Layer 10 of a small transformer language model trained on English Wikipedia (16 layers, counted from 0, width 128).
A neuron adds its activation times its output weights to the MLP's output. To switch it off is to set its activation to zero at one token and run the rest of the model.

Output weights of the MLP neurons that the questions are about. A number n stands for (n - 500) times 0.00039.
n15: 518,307,334,653,353,565,358,511,420,666,426,715,628,294,624,497,463,621,605,565,424,464,642,497,580,541,449,437,705,470,447,423,497,489,576,358,520,691,450,373,529,604,587,578,573,381,511,408,571,605,490,489,371,640,469,394,590,709,571,607,594,457,725,385,449,255,634,467,490,357,548,675,309,652,539,432,266,584,535,450,220,687,511,525,579,504,559,496,570,510,592,566,730,399,617,553,434,448,533,767,585,652,721,632,283,631,529,508,255,162,554,94,433,712,507,390,478,549,403,412,485,444,414,686,452,635,511,489
n34: 602,515,517,378,382,517,482,588,791,431,538,492,598,685,285,435,339,591,382,616,404,447,334,517,600,411,311,522,409,597,689,497,423,412,611,458,339,534,440,402,582,794,539,434,518,328,745,460,554,500,572,476,658,276,295,313,568,545,539,515,532,393,582,419,540,780,287,564,602,569,527,511,713,723,440,525,610,601,517,443,492,514,693,493,525,378,482,496,335,618,431,335,416,437,582,511,511,534,621,345,386,598,586,528,511,696,553,435,640,333,531,403,413,635,330,279,818,526,643,371,578,448,451,244,581,351,552,474
n44: 590,702,457,336,553,478,517,469,288,634,285,489,545,521,303,494,587,513,572,358,382,487,490,631,565,486,571,396,410,390,515,421,435,622,416,664,193,773,655,466,425,507,541,545,384,598,653,558,611,309,451,537,644,674,399,503,456,336,483,417,459,548,797,496,479,558,297,374,474,393,510,342,514,671,675,476,625,586,290,409,555,608,386,470,292,384,462,524,641,234,275,572,552,619,479,429,418,500,660,452,496,599,401,560,400,341,537,576,640,477,554,472,424,537,321,393,445,648,494,381,571,500,503,424,599,376,475,637
n51: 723,655,578,515,361,707,526,639,500,371,431,648,397,629,431,478,430,604,401,381,406,380,648,578,477,508,699,450,463,673,332,515,411,729,455,678,450,707,571,570,425,605,534,605,530,464,541,720,521,345,569,592,553,292,388,344,511,613,578,436,579,436,417,449,553,193,601,307,414,382,301,367,552,554,302,455,609,504,496,381,644,170,431,544,656,122,531,556,563,600,446,395,659,360,378,417,652,613,183,572,633,415,232,625,679,316,684,572,537,567,460,516,544,545,463,691,595,562,568,468,394,442,552,533,625,265,363,664
n103: 838,572,558,482,507,407,431,453,344,241,756,563,521,642,183,564,518,387,622,517,395,336,397,536,482,522,423,586,527,724,615,589,468,363,394,679,569,548,417,442,595,456,461,381,567,591,538,583,415,451,443,490,500,524,621,493,322,338,628,674,591,542,630,595,518,318,655,563,624,408,470,394,584,328,368,490,615,504,409,601,674,392,504,432,573,612,615,364,354,596,468,459,442,543,577,493,366,395,604,482,639,367,738,558,762,525,542,978,572,582,556,482,493,477,490,611,333,598,443,414,485,310,625,480,542,307,376,478
n107: 597,322,527,460,630,314,500,605,242,647,348,443,548,447,775,474,278,330,626,560,418,590,397,537,654,734,433,472,300,689,550,389,479,245,525,469,430,396,547,621,319,251,280,751,575,424,392,485,441,370,424,481,641,424,534,429,586,542,554,529,421,520,729,580,599,367,621,524,635,568,526,429,574,540,562,325,299,317,553,188,232,637,464,519,578,647,464,652,140,370,540,617,646,488,389,348,421,652,589,580,651,554,575,644,604,504,402,508,755,732,407,373,654,415,598,429,265,476,470,567,250,675,492,508,364,230,557,520
n157: 394,466,696,489,417,367,489,626,476,361,524,463,255,423,464,472,393,627,532,677,171,522,440,472,496,396,367,667,464,341,405,399,312,584,575,394,724,720,537,93,585,678,493,305,455,260,580,486,413,560,507,398,472,461,464,474,696,611,650,449,519,571,246,361,710,484,404,485,631,380,679,455,559,508,367,614,486,609,529,482,539,581,633,410,500,393,576,500,359,367,451,557,256,646,761,449,451,364,454,601,349,562,585,442,254,608,482,362,427,372,619,477,387,540,411,404,384,311,472,776,403,349,687,651,623,628,519,608
n168: 443,493,418,208,366,445,425,452,419,438,290,240,529,654,551,566,437,194,479,265,630,525,599,418,482,492,453,467,674,394,474,574,562,232,427,404,387,481,629,504,684,326,496,392,453,535,511,712,541,435,671,486,698,377,562,551,608,521,625,661,674,460,500,512,357,719,776,565,455,265,353,642,468,229,525,500,451,679,601,640,655,475,600,511,532,450,519,626,614,640,467,608,589,537,591,356,544,573,437,372,368,355,449,845,618,534,594,400,390,390,593,443,507,614,626,484,302,421,559,631,477,553,493,746,341,402,485,448
n169: 551,575,531,622,624,510,459,369,603,470,366,690,518,550,429,367,536,639,379,434,448,493,612,539,545,616,330,528,578,301,449,497,403,461,580,664,552,771,304,511,625,603,545,607,608,487,452,539,597,483,413,703,373,363,318,413,472,493,517,463,590,510,660,744,462,416,596,601,411,216,660,462,421,308,290,517,473,339,400,593,388,479,493,513,452,596,489,214,442,539,637,587,354,307,522,518,427,406,347,472,463,500,597,531,584,619,466,485,687,748,404,392,480,628,682,656,328,489,705,386,543,527,377,819,348,695,640,389
n178: 462,448,462,656,721,226,466,587,496,736,504,665,637,424,479,567,488,500,721,463,473,304,422,474,612,266,732,508,621,371,380,519,290,349,425,504,336,284,316,254,319,515,217,480,500,362,603,449,471,392,534,383,252,485,448,332,708,519,336,422,624,562,737,671,555,410,225,481,448,520,555,504,650,492,412,274,485,441,530,492,210,569,342,598,282,393,591,412,525,482,390,738,480,704,581,464,371,545,425,402,624,383,543,706,569,592,573,681,515,813,541,319,515,567,750,644,504,632,507,430,476,530,500,538,859,508,380,484
n193: 523,423,561,668,595,586,455,674,573,549,760,734,497,717,240,541,530,580,551,447,269,448,586,574,467,823,621,600,426,548,452,354,597,500,473,404,331,452,329,582,588,634,487,570,549,585,452,494,491,549,588,577,509,563,556,424,474,572,706,369,702,379,438,663,447,351,319,749,419,675,392,632,532,584,523,584,718,361,572,529,485,549,550,446,545,653,450,549,476,485,463,579,423,591,514,633,365,550,497,424,287,408,582,388,555,679,532,601,458,652,577,554,443,429,516,614,371,666,357,400,581,418,652,443,366,486,419,395
n196: 535,431,547,433,534,331,538,392,541,435,616,807,481,583,661,585,474,369,515,494,659,680,516,545,644,550,443,402,481,510,619,512,425,474,605,419,602,510,434,717,713,357,570,513,471,472,531,470,527,628,626,375,353,509,515,478,386,491,544,352,401,264,362,532,368,628,575,398,439,468,497,555,424,510,547,509,672,680,543,607,680,516,513,614,415,534,392,484,429,208,519,368,389,513,600,480,718,365,438,481,582,466,261,789,574,546,506,490,331,592,364,407,606,341,519,687,523,599,582,537,328,426,566,559,390,507,358,404
n211: 350,399,447,474,620,394,389,705,377,578,656,105,441,466,586,549,556,696,521,386,449,403,690,449,671,655,478,493,400,477,606,493,444,440,527,443,476,722,644,604,453,653,387,369,529,321,432,380,371,558,608,543,414,570,625,559,464,308,529,366,489,485,453,582,423,588,571,584,424,474,654,756,486,533,550,539,500,408,363,435,475,579,426,620,672,380,675,258,500,548,341,210,608,204,59,344,317,493,556,371,558,677,602,464,691,511,511,403,610,670,628,542,461,488,356,324,445,474,618,523,530,560,306,451,654,511,639,515
n227: 448,530,500,371,634,568,535,419,639,542,592,471,557,643,419,600,577,523,386,497,539,477,490,627,631,527,539,564,484,462,473,554,556,490,476,584,503,583,565,381,536,553,490,588,490,652,587,475,466,487,374,449,413,376,384,530,598,506,587,642,546,428,428,400,523,271,277,507,416,414,472,388,598,574,695,364,627,490,525,429,447,366,483,592,286,542,419,598,458,677,320,298,638,510,473,548,599,323,403,543,489,718,690,471,283,469,647,458,609,275,479,425,529,400,396,120,387,738,509,396,432,643,545,258,752,295,292,683
n282: 435,594,428,548,500,642,507,433,546,398,496,733,407,735,543,542,673,575,429,646,573,417,555,662,463,572,529,638,615,439,577,315,566,654,396,231,730,631,453,700,562,682,478,650,680,785,371,531,373,416,553,411,679,426,402,529,595,634,586,396,405,372,665,380,515,593,500,526,608,537,445,257,485,526,453,652,437,290,398,576,479,671,582,340,522,434,522,591,419,459,474,567,222,538,577,573,577,722,515,626,629,525,489,557,392,364,529,395,421,716,418,496,682,310,576,755,286,216,796,589,458,408,435,543,306,416,549,496
n298: 638,426,507,475,309,571,496,441,443,508,766,725,413,511,357,760,357,644,625,633,429,475,688,513,715,485,475,529,697,429,578,371,630,577,484,704,547,413,255,512,539,634,719,610,478,545,398,466,537,435,590,504,463,400,432,511,439,417,451,568,396,453,676,500,576,481,404,439,541,620,534,738,418,588,585,394,625,431,583,628,554,543,412,490,624,599,338,461,480,530,373,431,548,130,346,346,825,728,228,714,630,371,425,528,519,522,707,687,539,648,588,381,574,477,475,379,522,522,644,356,556,524,447,340,738,407,485,548

Each question names a token from some text and the token that comes next. It shows the activations a of the neurons there, in the order above. A number n stands for (n - 500) times 0.12.

Then comes g, the gradient of the next token's log-probability with respect to the MLP's output, scaled to length 1. A neuron's effect is roughly proportional to its activation times (output weights . g). A number n stands for (n - 500) times 0.00079.

",", then " gr"
a: 498,498,503,500,505,499,413,500,503,497,522,499,478,504,506,504
g: 450,484,519,417,609,508,530,415,646,711,669,512,491,542,463,413,445,451,221,698,584,473,414,476,492,407,475,371,364,315,754,463,595,474,427,485,548,740,512,456,328,568,344,622,368,546,320,633,483,551,530,562,499,445,471,504,660,527,421,520,573,430,544,593,668,657,456,379,404,496,292,513,194,333,460,549,514,470,501,479,364,626,379,420,735,634,435,393,396,455,357,434,418,488,408,666,461,535,559,486,864,597,613,586,448,601,436,389,500,445,608,562,545,600,445,645,712,674,539,590,677,589,578,626,595,378,530,468
Which neuron, switched off, raises the next token's probability most? n211

" won", then " again"
a: 503,493,497,502,499,498,497,499,503,498,496,502,499,499,502,413
g: 434,459,544,357,548,652,280,570,335,543,689,436,540,611,622,514,685,397,368,454,390,509,489,583,375,608,346,648,643,359,514,458,552,327,451,397,509,628,339,527,536,471,627,433,357,440,565,636,380,484,478,544,316,568,237,509,482,631,434,404,424,638,401,851,368,579,506,423,419,513,448,534,428,621,588,502,548,420,415,570,482,520,520,515,641,375,616,531,379,662,526,469,294,535,433,436,410,594,568,614,541,441,425,576,655,579,501,420,521,738,641,412,826,431,378,476,435,590,561,535,481,593,333,324,497,440,210,643
Which neuron, switched off, raises the next token's probability most? n298

"ru", then "is"
a: 498,499,503,494,506,526,482,500,500,500,500,494,497,499,505,500
g: 722,607,729,664,529,493,502,511,516,528,521,623,600,427,283,581,644,306,706,579,615,497,509,562,454,435,519,504,359,608,521,598,572,414,456,420,497,658,548,700,449,514,489,365,402,537,522,657,459,473,483,438,372,671,521,659,518,340,210,671,533,571,576,587,343,462,453,655,580,403,529,337,596,487,438,491,509,486,494,463,601,659,540,463,475,473,477,448,432,827,591,481,621,239,413,387,493,359,441,689,604,584,863,437,417,485,584,489,408,427,430,573,531,280,495,384,344,596,513,453,363,425,355,521,589,337,380,513
Which two neurons, each switched off alone, lower its probability most, in order? n157, n103

" ", then "go"
a: 504,495,493,504,498,501,508,608,506,500,508,506,503,499,495,500
g: 571,200,453,445,444,489,516,593,387,307,583,659,514,528,455,612,477,734,530,348,441,748,569,529,269,500,608,599,641,386,456,467,668,498,488,455,367,338,390,423,453,399,654,514,759,462,467,606,459,473,308,359,523,530,559,414,567,644,570,403,683,567,596,303,375,391,409,323,580,609,683,572,432,458,374,470,531,503,508,646,512,322,513,366,469,828,509,554,482,588,556,532,555,630,440,306,477,684,294,445,423,494,405,599,443,468,567,334,641,495,467,603,455,501,523,597,307,637,447,398,642,528,531,485,467,594,677,452
Switching off which neuron hurts the next token most? n168

" H", then "ill"
a: 566,508,497,498,502,545,479,500,505,502,497,492,503,494,497,501
g: 509,615,338,647,591,499,459,651,477,564,670,296,581,430,541,520,578,398,594,429,647,656,589,391,604,469,407,580,877,671,481,524,558,676,471,602,383,392,709,424,487,549,463,512,487,374,393,635,592,463,419,567,348,369,586,569,301,469,562,610,517,532,587,536,612,536,614,540,364,585,439,246,586,421,541,566,662,300,414,610,450,436,458,486,468,534,443,624,378,593,401,566,655,357,433,500,449,633,441,329,610,102,471,376,503,573,464,363,416,444,589,438,606,409,514,591,287,529,371,533,461,448,495,693,503,652,651,432
Switching off which neuron hurts the next token most? n157

" two", then " more"
a: 500,507,495,500,522,498,497,502,500,499,494,500,464,499,504,453
g: 469,527,410,434,598,455,525,467,630,543,575,520,499,623,358,512,495,309,528,469,506,483,557,627,512,286,627,484,427,457,387,594,582,340,382,480,454,447,410,584,607,176,570,450,487,607,595,572,450,590,633,388,514,312,312,462,571,299,776,451,326,431,491,370,530,667,543,374,519,656,583,411,447,538,624,469,474,398,392,360,501,503,464,581,701,703,487,435,489,384,415,460,736,641,554,513,569,648,540,720,323,634,644,637,625,546,361,444,489,594,719,343,497,450,523,527,461,667,566,553,514,343,491,739,413,512,337,767
Switching off which neuron hurts the next token most? n211

"or", then " Ro"
a: 504,500,419,505,498,500,499,503,506,500,501,500,503,499,501,500
g: 489,450,493,506,513,450,454,529,519,640,554,587,606,308,600,665,640,304,591,436,397,548,514,544,400,441,353,536,535,571,641,581,594,602,533,472,518,460,669,369,557,513,459,393,473,317,363,362,491,540,418,569,340,444,587,395,368,573,428,319,601,484,510,353,443,461,487,536,489,493,598,729,600,541,411,627,471,218,491,387,535,677,685,580,398,99,822,647,432,646,417,364,470,553,566,605,391,483,469,669,313,455,546,505,588,530,292,575,423,544,527,556,305,533,511,444,525,323,589,320,718,442,651,504,478,583,342,425
Switching off which neuron hurts the next token most? n44

"\n", then "M"
a: 494,497,503,500,499,496,504,500,501,500,509,502,500,501,496,481
g: 438,256,433,588,590,469,529,482,333,553,697,343,388,391,622,372,432,426,566,374,507,545,584,634,584,519,523,633,421,298,491,390,376,609,404,591,522,622,563,424,495,764,450,510,471,582,474,390,478,513,608,354,287,623,390,376,565,613,596,624,493,580,602,583,501,346,387,524,607,632,684,470,357,507,620,554,471,370,515,312,315,502,470,294,361,444,568,605,423,719,273,443,510,398,413,420,419,606,495,546,505,362,586,279,529,572,632,326,771,354,504,689,486,626,521,543,456,447,706,426,495,633,373,381,582,391,369,507
Which neuron, switched off, raises the next token's probability most? n298

"er", then "t"
a: 503,505,496,501,586,501,500,494,499,505,499,500,501,500,499,499
g: 652,424,528,618,462,448,374,594,714,250,356,592,389,657,325,482,546,653,379,658,441,388,623,291,619,515,524,516,344,594,382,499,351,501,531,342,339,646,568,453,469,500,613,417,450,542,495,484,471,617,496,447,529,587,665,456,527,382,422,487,429,498,399,441,498,306,301,576,301,362,521,625,589,426,668,603,594,505,743,443,573,532,422,353,399,395,473,416,424,428,607,225,473,408,549,721,453,345,639,481,534,663,538,525,640,585,465,631,425,333,714,534,546,601,313,549,316,647,517,345,625,576,446,523,474,349,568,379
Switching off which neuron hurts the next token most? n103

"ous", then " re"
a: 500,504,502,498,513,501,500,499,547,502,504,501,485,498,503,497
g: 471,453,500,621,593,291,419,296,471,529,510,537,496,610,370,455,488,575,523,755,626,316,510,221,401,477,371,588,368,470,412,503,387,409,464,622,388,586,474,476,382,448,435,398,494,465,415,489,492,389,213,561,485,398,384,560,634,374,351,253,345,438,595,457,386,348,475,572,288,578,407,475,523,356,449,633,537,216,618,503,477,498,413,440,590,541,373,207,523,558,589,448,601,481,409,534,434,499,452,386,658,636,353,418,461,554,462,442,381,450,523,400,680,664,251,599,661,523,721,650,336,572,497,484,419,514,579,403
Switching off which neuron hurts the next token most? n169

" on", then " the"
a: 557,503,500,505,502,650,503,531,488,500,500,501,501,504,498,500
g: 485,596,517,544,282,352,488,390,492,347,386,423,510,659,510,670,475,432,369,522,557,521,474,542,391,560,339,420,527,606,527,507,254,385,391,473,380,641,218,449,514,356,477,593,474,453,690,552,452,441,466,512,536,573,236,270,479,559,491,458,700,512,589,543,538,558,414,611,584,409,526,541,465,442,307,504,663,392,585,340,636,396,621,325,352,492,376,488,575,344,490,555,791,383,462,550,316,615,412,312,463,607,307,547,690,244,413,379,604,510,652,519,445,420,384,615,551,422,513,526,413,758,457,570,604,498,379,476
Switching off which neuron hurts the next token most? n107

"re", then "y"
a: 500,498,501,499,501,500,503,509,501,498,498,481,499,501,503,514
g: 536,623,534,645,453,547,541,476,533,746,543,305,378,498,570,659,589,608,543,416,481,572,426,731,538,329,488,412,656,537,599,392,587,514,513,73,721,449,612,330,586,448,510,398,305,468,504,526,636,592,473,455,491,574,422,560,513,239,202,342,295,720,476,507,549,647,484,626,255,486,495,455,395,512,369,279,531,487,305,444,591,566,687,484,291,434,617,598,606,572,524,539,481,542,331,529,437,592,468,535,456,451,488,442,366,545,480,506,556,529,656,657,413,502,540,488,565,371,518,410,444,611,603,547,477,615,535,511
Switching off which neuron hurts the next token most? n196

"ra", then "d"
a: 501,501,504,492,502,500,500,500,501,500,501,502,548,500,493,504
g: 446,429,375,594,370,338,350,476,509,628,504,479,446,484,520,217,342,423,509,614,489,510,594,256,715,471,661,626,253,678,664,426,437,538,594,633,377,614,625,610,390,502,388,502,659,507,523,344,481,401,496,571,535,418,553,541,584,513,445,601,395,366,563,402,412,565,616,508,440,361,424,561,530,348,584,679,535,526,364,675,452,566,534,674,416,688,523,521,553,491,655,443,548,454,460,721,541,468,419,399,574,533,372,485,244,489,414,474,562,547,431,639,642,467,406,389,456,531,213,630,650,699,731,441,448,696,409,343
Switching off which neuron hurts the next token most? n211

"s", then " were"
a: 500,423,501,501,503,506,505,511,498,499,474,499,497,498,505,501
g: 464,370,395,656,485,668,414,540,453,473,412,471,609,450,493,605,570,467,567,606,268,675,433,530,352,434,544,400,487,738,391,372,406,491,372,522,663,609,528,511,429,539,715,468,533,719,512,495,633,200,554,529,522,543,439,814,372,747,511,624,656,618,268,594,492,395,591,429,574,426,518,553,481,313,476,543,601,683,707,676,367,572,429,409,617,674,443,207,485,325,628,579,598,455,563,511,564,517,397,324,558,395,519,523,458,333,421,458,481,412,552,436,531,530,419,572,506,616,620,512,413,503,313,480,491,564,643,420
Switching off which neuron hurts the next token most? n34

" the", then " qu"
a: 501,489,508,501,500,492,499,506,502,502,504,501,532,501,502,499
g: 434,448,466,249,494,558,604,446,372,531,480,494,474,446,336,535,612,519,459,462,408,391,537,504,538,355,320,666,349,398,534,356,415,307,585,339,557,433,427,513,598,510,524,425,640,460,389,628,293,579,495,436,665,636,682,376,599,514,682,300,626,528,516,568,566,384,479,633,470,617,570,531,381,538,411,678,678,408,289,425,415,561,479,536,634,648,485,464,255,607,629,413,548,470,482,513,663,662,492,574,577,535,621,753,751,390,614,437,653,580,301,535,615,523,343,605,644,634,659,454,498,388,387,566,482,435,563,247
Switching off which neuron hurts the next token most? n211

" ", then "History"
a: 501,504,497,499,499,498,500,539,501,503,506,496,501,492,493,502
g: 565,445,334,485,456,411,655,747,488,551,368,416,529,629,584,556,481,482,527,417,676,480,465,719,547,463,556,320,538,694,317,697,538,622,564,554,401,334,463,486,549,717,478,542,463,482,709,446,460,383,464,354,391,372,559,513,481,537,682,496,479,565,479,495,406,416,334,575,685,296,588,485,420,769,511,457,349,573,442,816,449,317,529,455,372,421,742,674,641,487,483,726,418,543,427,541,523,614,478,513,472,485,476,525,695,445,644,466,481,408,412,445,377,547,639,542,662,528,382,509,500,400,587,353,433,571,551,807
Switching off which neuron hurts the next token most? n168

" his", then " event"
a: 499,503,502,505,501,541,498,499,502,502,500,502,570,500,498,500
g: 490,587,480,647,222,486,634,321,523,708,415,430,563,451,354,577,515,677,520,490,586,550,600,462,373,262,480,496,633,437,453,370,670,335,296,528,587,490,608,382,627,657,371,630,637,545,304,562,427,517,556,345,521,445,456,584,698,574,671,302,363,559,529,727,457,431,530,461,487,440,549,503,761,669,355,413,456,528,474,613,356,435,480,386,564,282,510,470,476,435,359,498,600,585,376,535,425,613,767,331,513,536,668,492,713,433,478,601,497,585,427,582,500,370,697,364,714,507,552,471,546,399,513,444,562,468,448,426
Switching off which neuron hurts the next token most? n211

"ke", then " "
a: 500,502,487,500,496,512,495,509,517,498,503,495,506,489,563,499
g: 488,582,362,404,709,559,627,404,411,461,480,599,474,389,544,467,427,522,490,646,541,518,556,488,647,257,479,407,551,415,440,324,518,600,536,365,432,607,401,555,469,559,445,453,661,512,439,828,477,552,455,478,614,604,468,387,535,625,501,625,491,620,569,601,558,594,567,603,519,584,537,283,496,470,639,609,559,318,507,539,470,498,575,591,670,452,427,577,541,455,420,386,530,345,444,553,620,535,427,558,693,601,492,503,340,554,333,565,476,672,541,512,574,290,527,596,334,510,557,823,698,471,300,684,265,364,909,448
Switching off which neuron hurts the next token most? n282

" Na", then "val"
a: 576,502,501,499,502,502,499,498,505,501,500,377,500,497,499,504
g: 395,465,705,530,498,626,326,660,451,510,663,367,630,453,517,404,598,498,581,373,415,572,576,674,346,520,661,451,652,565,615,429,368,458,524,658,598,616,258,650,348,707,503,528,522,651,784,463,660,396,337,662,385,656,609,397,359,465,369,487,680,317,222,505,381,455,585,434,482,545,495,416,497,400,459,601,480,654,394,478,582,648,527,458,369,499,515,506,496,475,706,673,576,565,494,504,525,357,566,617,649,763,589,607,621,488,487,443,404,615,374,459,561,459,490,646,355,488,360,460,488,381,651,562,510,436,551,633
Which neuron, switched off, raises the next token's probability most? n196

" gr", then "ant"
a: 500,500,500,500,503,499,500,517,506,504,496,502,498,499,499,568
g: 587,680,660,544,563,500,408,363,526,666,406,511,624,529,272,734,501,648,566,545,579,291,610,576,496,576,336,450,570,453,744,477,548,481,414,524,435,727,431,591,431,349,457,527,410,612,634,497,552,671,366,552,225,472,459,454,426,406,436,448,665,239,621,372,548,538,656,369,296,506,523,335,420,551,505,607,531,598,565,567,415,497,498,436,349,349,396,596,481,514,531,363,415,584,546,599,550,625,560,525,526,640,363,799,450,522,517,416,336,508,625,628,829,319,545,408,516,508,482,406,653,583,489,624,581,451,475,538
Switching off which neuron hurts the next token most? n298

"st", then " Office"
a: 501,500,505,500,496,501,498,441,512,500,564,501,501,500,500,495
g: 479,605,655,545,522,612,504,603,448,257,544,562,617,378,565,593,510,474,626,279,629,566,422,493,385,699,535,499,607,530,485,651,494,584,490,439,480,561,542,465,692,521,448,188,566,584,546,283,622,410,373,359,253,343,550,537,450,302,546,583,530,568,465,591,389,581,466,559,554,577,586,671,598,582,523,488,484,574,652,343,517,411,688,675,408,492,609,463,618,530,321,419,382,668,434,623,374,515,277,583,355,494,287,499,513,485,775,601,457,389,323,425,436,606,514,700,464,584,501,519,369,358,530,335,610,620,392,656
Switching off which neuron hurts the next token most? n193

" a", then "c"
a: 498,505,506,499,498,501,499,501,501,500,504,501,495,495,503,451
g: 405,453,438,521,526,474,419,728,482,411,578,492,566,502,643,329,432,599,463,612,562,681,651,530,491,538,514,419,450,529,428,548,611,360,473,505,268,537,450,436,400,547,396,295,471,552,594,687,554,489,509,292,436,681,518,420,373,454,587,700,444,501,439,498,487,443,632,621,556,496,690,542,383,353,392,333,722,575,385,528,621,476,473,459,557,513,556,490,510,532,485,370,401,390,821,473,472,192,372,570,458,392,530,254,326,480,417,345,538,398,305,675,644,533,483,112,481,689,422,468,633,487,529,570,554,429,592,547
Switching off which neuron hurts the next token most? n298

" 18", then " November"
a: 525,500,491,500,507,540,514,506,507,498,500,503,504,499,497,500
g: 370,415,452,372,680,450,385,704,410,526,372,646,463,548,410,443,364,389,514,528,629,459,657,736,553,598,472,533,600,515,630,597,312,570,528,356,609,567,439,612,353,425,459,494,445,619,587,572,564,417,314,412,711,366,498,441,377,402,568,414,518,505,512,632,615,442,600,189,556,561,519,647,499,457,588,370,577,698,409,456,576,496,387,280,494,389,613,479,340,385,522,604,522,462,355,653,314,423,564,373,446,591,651,250,621,524,448,590,420,601,582,327,577,447,574,413,454,348,286,298,442,627,532,362,347,668,551,387
Switching off which neuron hurts the next token most? n107

"ce", then " development"
a: 510,506,499,501,507,505,492,503,502,501,500,506,496,507,499,498
g: 376,637,496,279,609,512,419,715,495,561,604,658,391,423,769,619,521,302,649,548,525,547,593,399,436,410,515,506,459,458,539,630,332,310,524,720,363,461,561,492,651,601,643,541,635,493,475,505,309,680,401,365,485,533,526,540,375,557,583,383,483,300,408,565,320,595,554,395,515,682,505,456,339,521,576,308,331,588,399,460,660,524,703,623,492,515,400,458,518,412,662,303,358,252,420,543,308,441,502,452,433,675,548,524,647,615,502,499,386,576,306,563,516,570,538,568,528,465,523,352,347,349,444,336,481,395,379,577
Switching off which neuron hurts the next token most? n196

"west", then " of"
a: 501,462,501,499,496,499,547,499,503,506,528,497,504,500,497,500
g: 538,584,514,610,533,526,576,390,647,321,507,439,474,326,456,563,517,505,269,544,461,582,493,474,436,485,594,486,441,574,673,618,548,632,418,511,288,543,687,442,500,346,457,264,500,615,610,475,493,334,496,535,354,454,432,341,451,543,611,296,686,572,467,411,521,362,516,550,578,476,360,542,552,460,588,544,737,535,490,529,522,585,622,540,437,647,525,443,456,678,479,511,669,553,670,604,504,477,426,659,566,297,710,722,479,284,454,604,317,368,750,411,596,243,266,422,522,533,489,276,466,505,302,386,552,441,655,654
Which neuron, switched off, raises the next token's probability most? n34

" Al", then "li"
a: 507,500,501,501,499,514,494,500,503,499,498,538,500,530,500,494
g: 672,697,664,514,449,618,427,500,693,268,541,539,630,567,600,326,471,483,567,489,437,291,565,384,506,587,439,469,455,306,489,536,631,281,572,396,632,509,537,390,552,461,462,586,639,415,494,518,518,375,479,692,446,499,527,624,610,232,475,574,645,431,625,599,383,344,523,504,309,578,661,588,353,322,531,397,596,453,362,371,425,376,319,229,449,599,543,417,397,264,479,508,532,588,493,671,540,547,715,649,484,565,543,492,501,510,449,393,486,426,351,510,649,545,426,234,419,542,453,465,643,443,708,485,457,671,357,414
Switching off which neuron hurts the next token most? n227

"ur", then "ry"
a: 499,500,508,502,517,494,501,503,505,503,502,505,498,502,493,501
g: 345,573,334,429,594,699,653,541,486,489,528,317,681,545,555,533,374,526,432,510,467,557,494,722,667,397,564,593,599,536,524,378,461,532,625,447,377,539,434,369,457,405,487,393,463,695,633,275,464,667,468,536,443,669,527,367,334,584,351,231,563,554,391,567,547,508,578,433,342,478,469,348,500,264,652,638,360,600,431,429,567,561,570,521,307,676,396,658,491,468,605,567,316,492,402,504,438,549,499,504,693,279,525,209,561,540,638,537,484,512,405,643,352,616,299,647,409,371,621,462,478,533,637,330,488,592,558,585
Which neuron, switched off, raises the next token's probability most? n103

"ill", then "er"
a: 501,501,499,508,498,504,502,498,504,498,540,495,500,505,500,499
g: 430,525,400,367,622,513,389,434,536,251,527,424,583,627,567,690,358,552,503,590,502,439,699,545,385,633,599,432,497,522,457,503,696,496,471,418,559,390,510,728,312,550,583,492,443,497,675,665,568,575,645,685,788,412,264,621,348,449,376,592,694,517,460,586,500,436,355,386,457,614,533,600,346,311,605,371,556,660,361,612,496,472,562,461,351,544,491,389,582,526,417,394,653,701,533,455,484,378,511,692,650,377,445,455,674,570,446,522,462,569,383,485,581,664,591,593,481,586,780,378,484,586,628,605,369,445,418,655
Switching off which neuron hurts the next token most? n193

"s", then "ch"
a: 493,500,499,506,487,497,501,504,499,499,498,512,501,508,476,582
g: 378,209,648,536,381,513,501,505,369,618,642,494,527,436,484,255,517,609,521,510,554,567,544,371,548,503,749,350,678,574,569,519,332,509,439,319,544,624,593,429,391,687,531,465,596,568,581,477,716,82,539,502,434,383,536,547,516,682,400,573,478,712,464,274,555,558,630,608,690,643,470,595,480,589,343,427,439,418,518,466,450,609,591,303,749,486,459,512,449,277,453,595,486,514,633,514,383,489,456,491,514,275,432,671,383,488,420,440,392,523,512,638,509,561,577,440,437,634,530,525,434,589,510,379,543,512,388,325
Switching off which neuron hurts the next token most? n298

"ed", then " to"
a: 478,381,504,473,499,501,498,504,502,502,464,495,510,484,500,502
g: 477,361,493,598,410,623,507,530,239,473,477,455,305,753,433,456,403,520,534,535,449,420,491,474,341,510,455,561,484,417,413,515,502,478,322,410,434,554,386,478,616,525,531,625,240,453,711,509,545,422,472,447,513,463,546,516,421,562,191,447,400,542,431,499,517,677,475,594,308,317,485,604,679,462,567,376,754,280,651,615,581,650,558,379,433,459,521,593,273,583,505,539,468,515,465,389,538,614,543,710,643,316,549,573,363,535,249,529,771,544,519,402,601,409,661,371,610,557,628,600,495,558,420,559,608,684,307,457
Which neuron, switched off, raises the next token's probability most? n34

"ri", then "g"
a: 497,502,499,498,494,495,501,505,498,493,499,502,599,498,575,383
g: 387,631,668,564,442,473,537,477,269,405,415,635,483,438,260,487,471,420,359,412,631,803,365,464,474,587,474,595,481,279,460,429,417,736,571,463,341,583,533,499,538,391,443,500,698,552,497,593,692,541,715,586,530,666,606,237,601,521,421,501,541,618,496,350,353,481,401,660,325,439,454,585,365,632,380,486,559,381,484,621,426,578,701,582,451,365,562,688,533,506,329,464,397,583,639,524,561,555,664,526,593,555,549,562,528,503,463,407,372,664,649,612,767,474,311,542,418,628,444,533,488,537,521,712,515,523,480,345
Switching off which neuron hurts the next token most? n298

"n", then "ction"
a: 522,494,501,479,499,522,497,507,501,497,498,502,501,532,502,501
g: 651,389,488,460,491,592,548,350,468,548,586,585,399,565,443,356,769,624,441,404,600,497,612,473,636,577,633,455,675,535,313,432,271,663,507,447,410,710,365,536,457,710,426,564,535,537,640,525,545,537,685,178,350,557,504,477,612,569,343,500,572,714,478,554,519,342,499,694,382,592,598,471,522,687,441,528,526,511,357,379,634,386,451,501,420,318,368,563,502,499,455,589,507,233,640,695,417,432,528,276,538,679,494,757,515,451,431,391,524,336,654,491,659,547,512,485,648,504,545,556,482,513,481,652,536,591,621,481
Switching off which neuron hurts the next token most? n15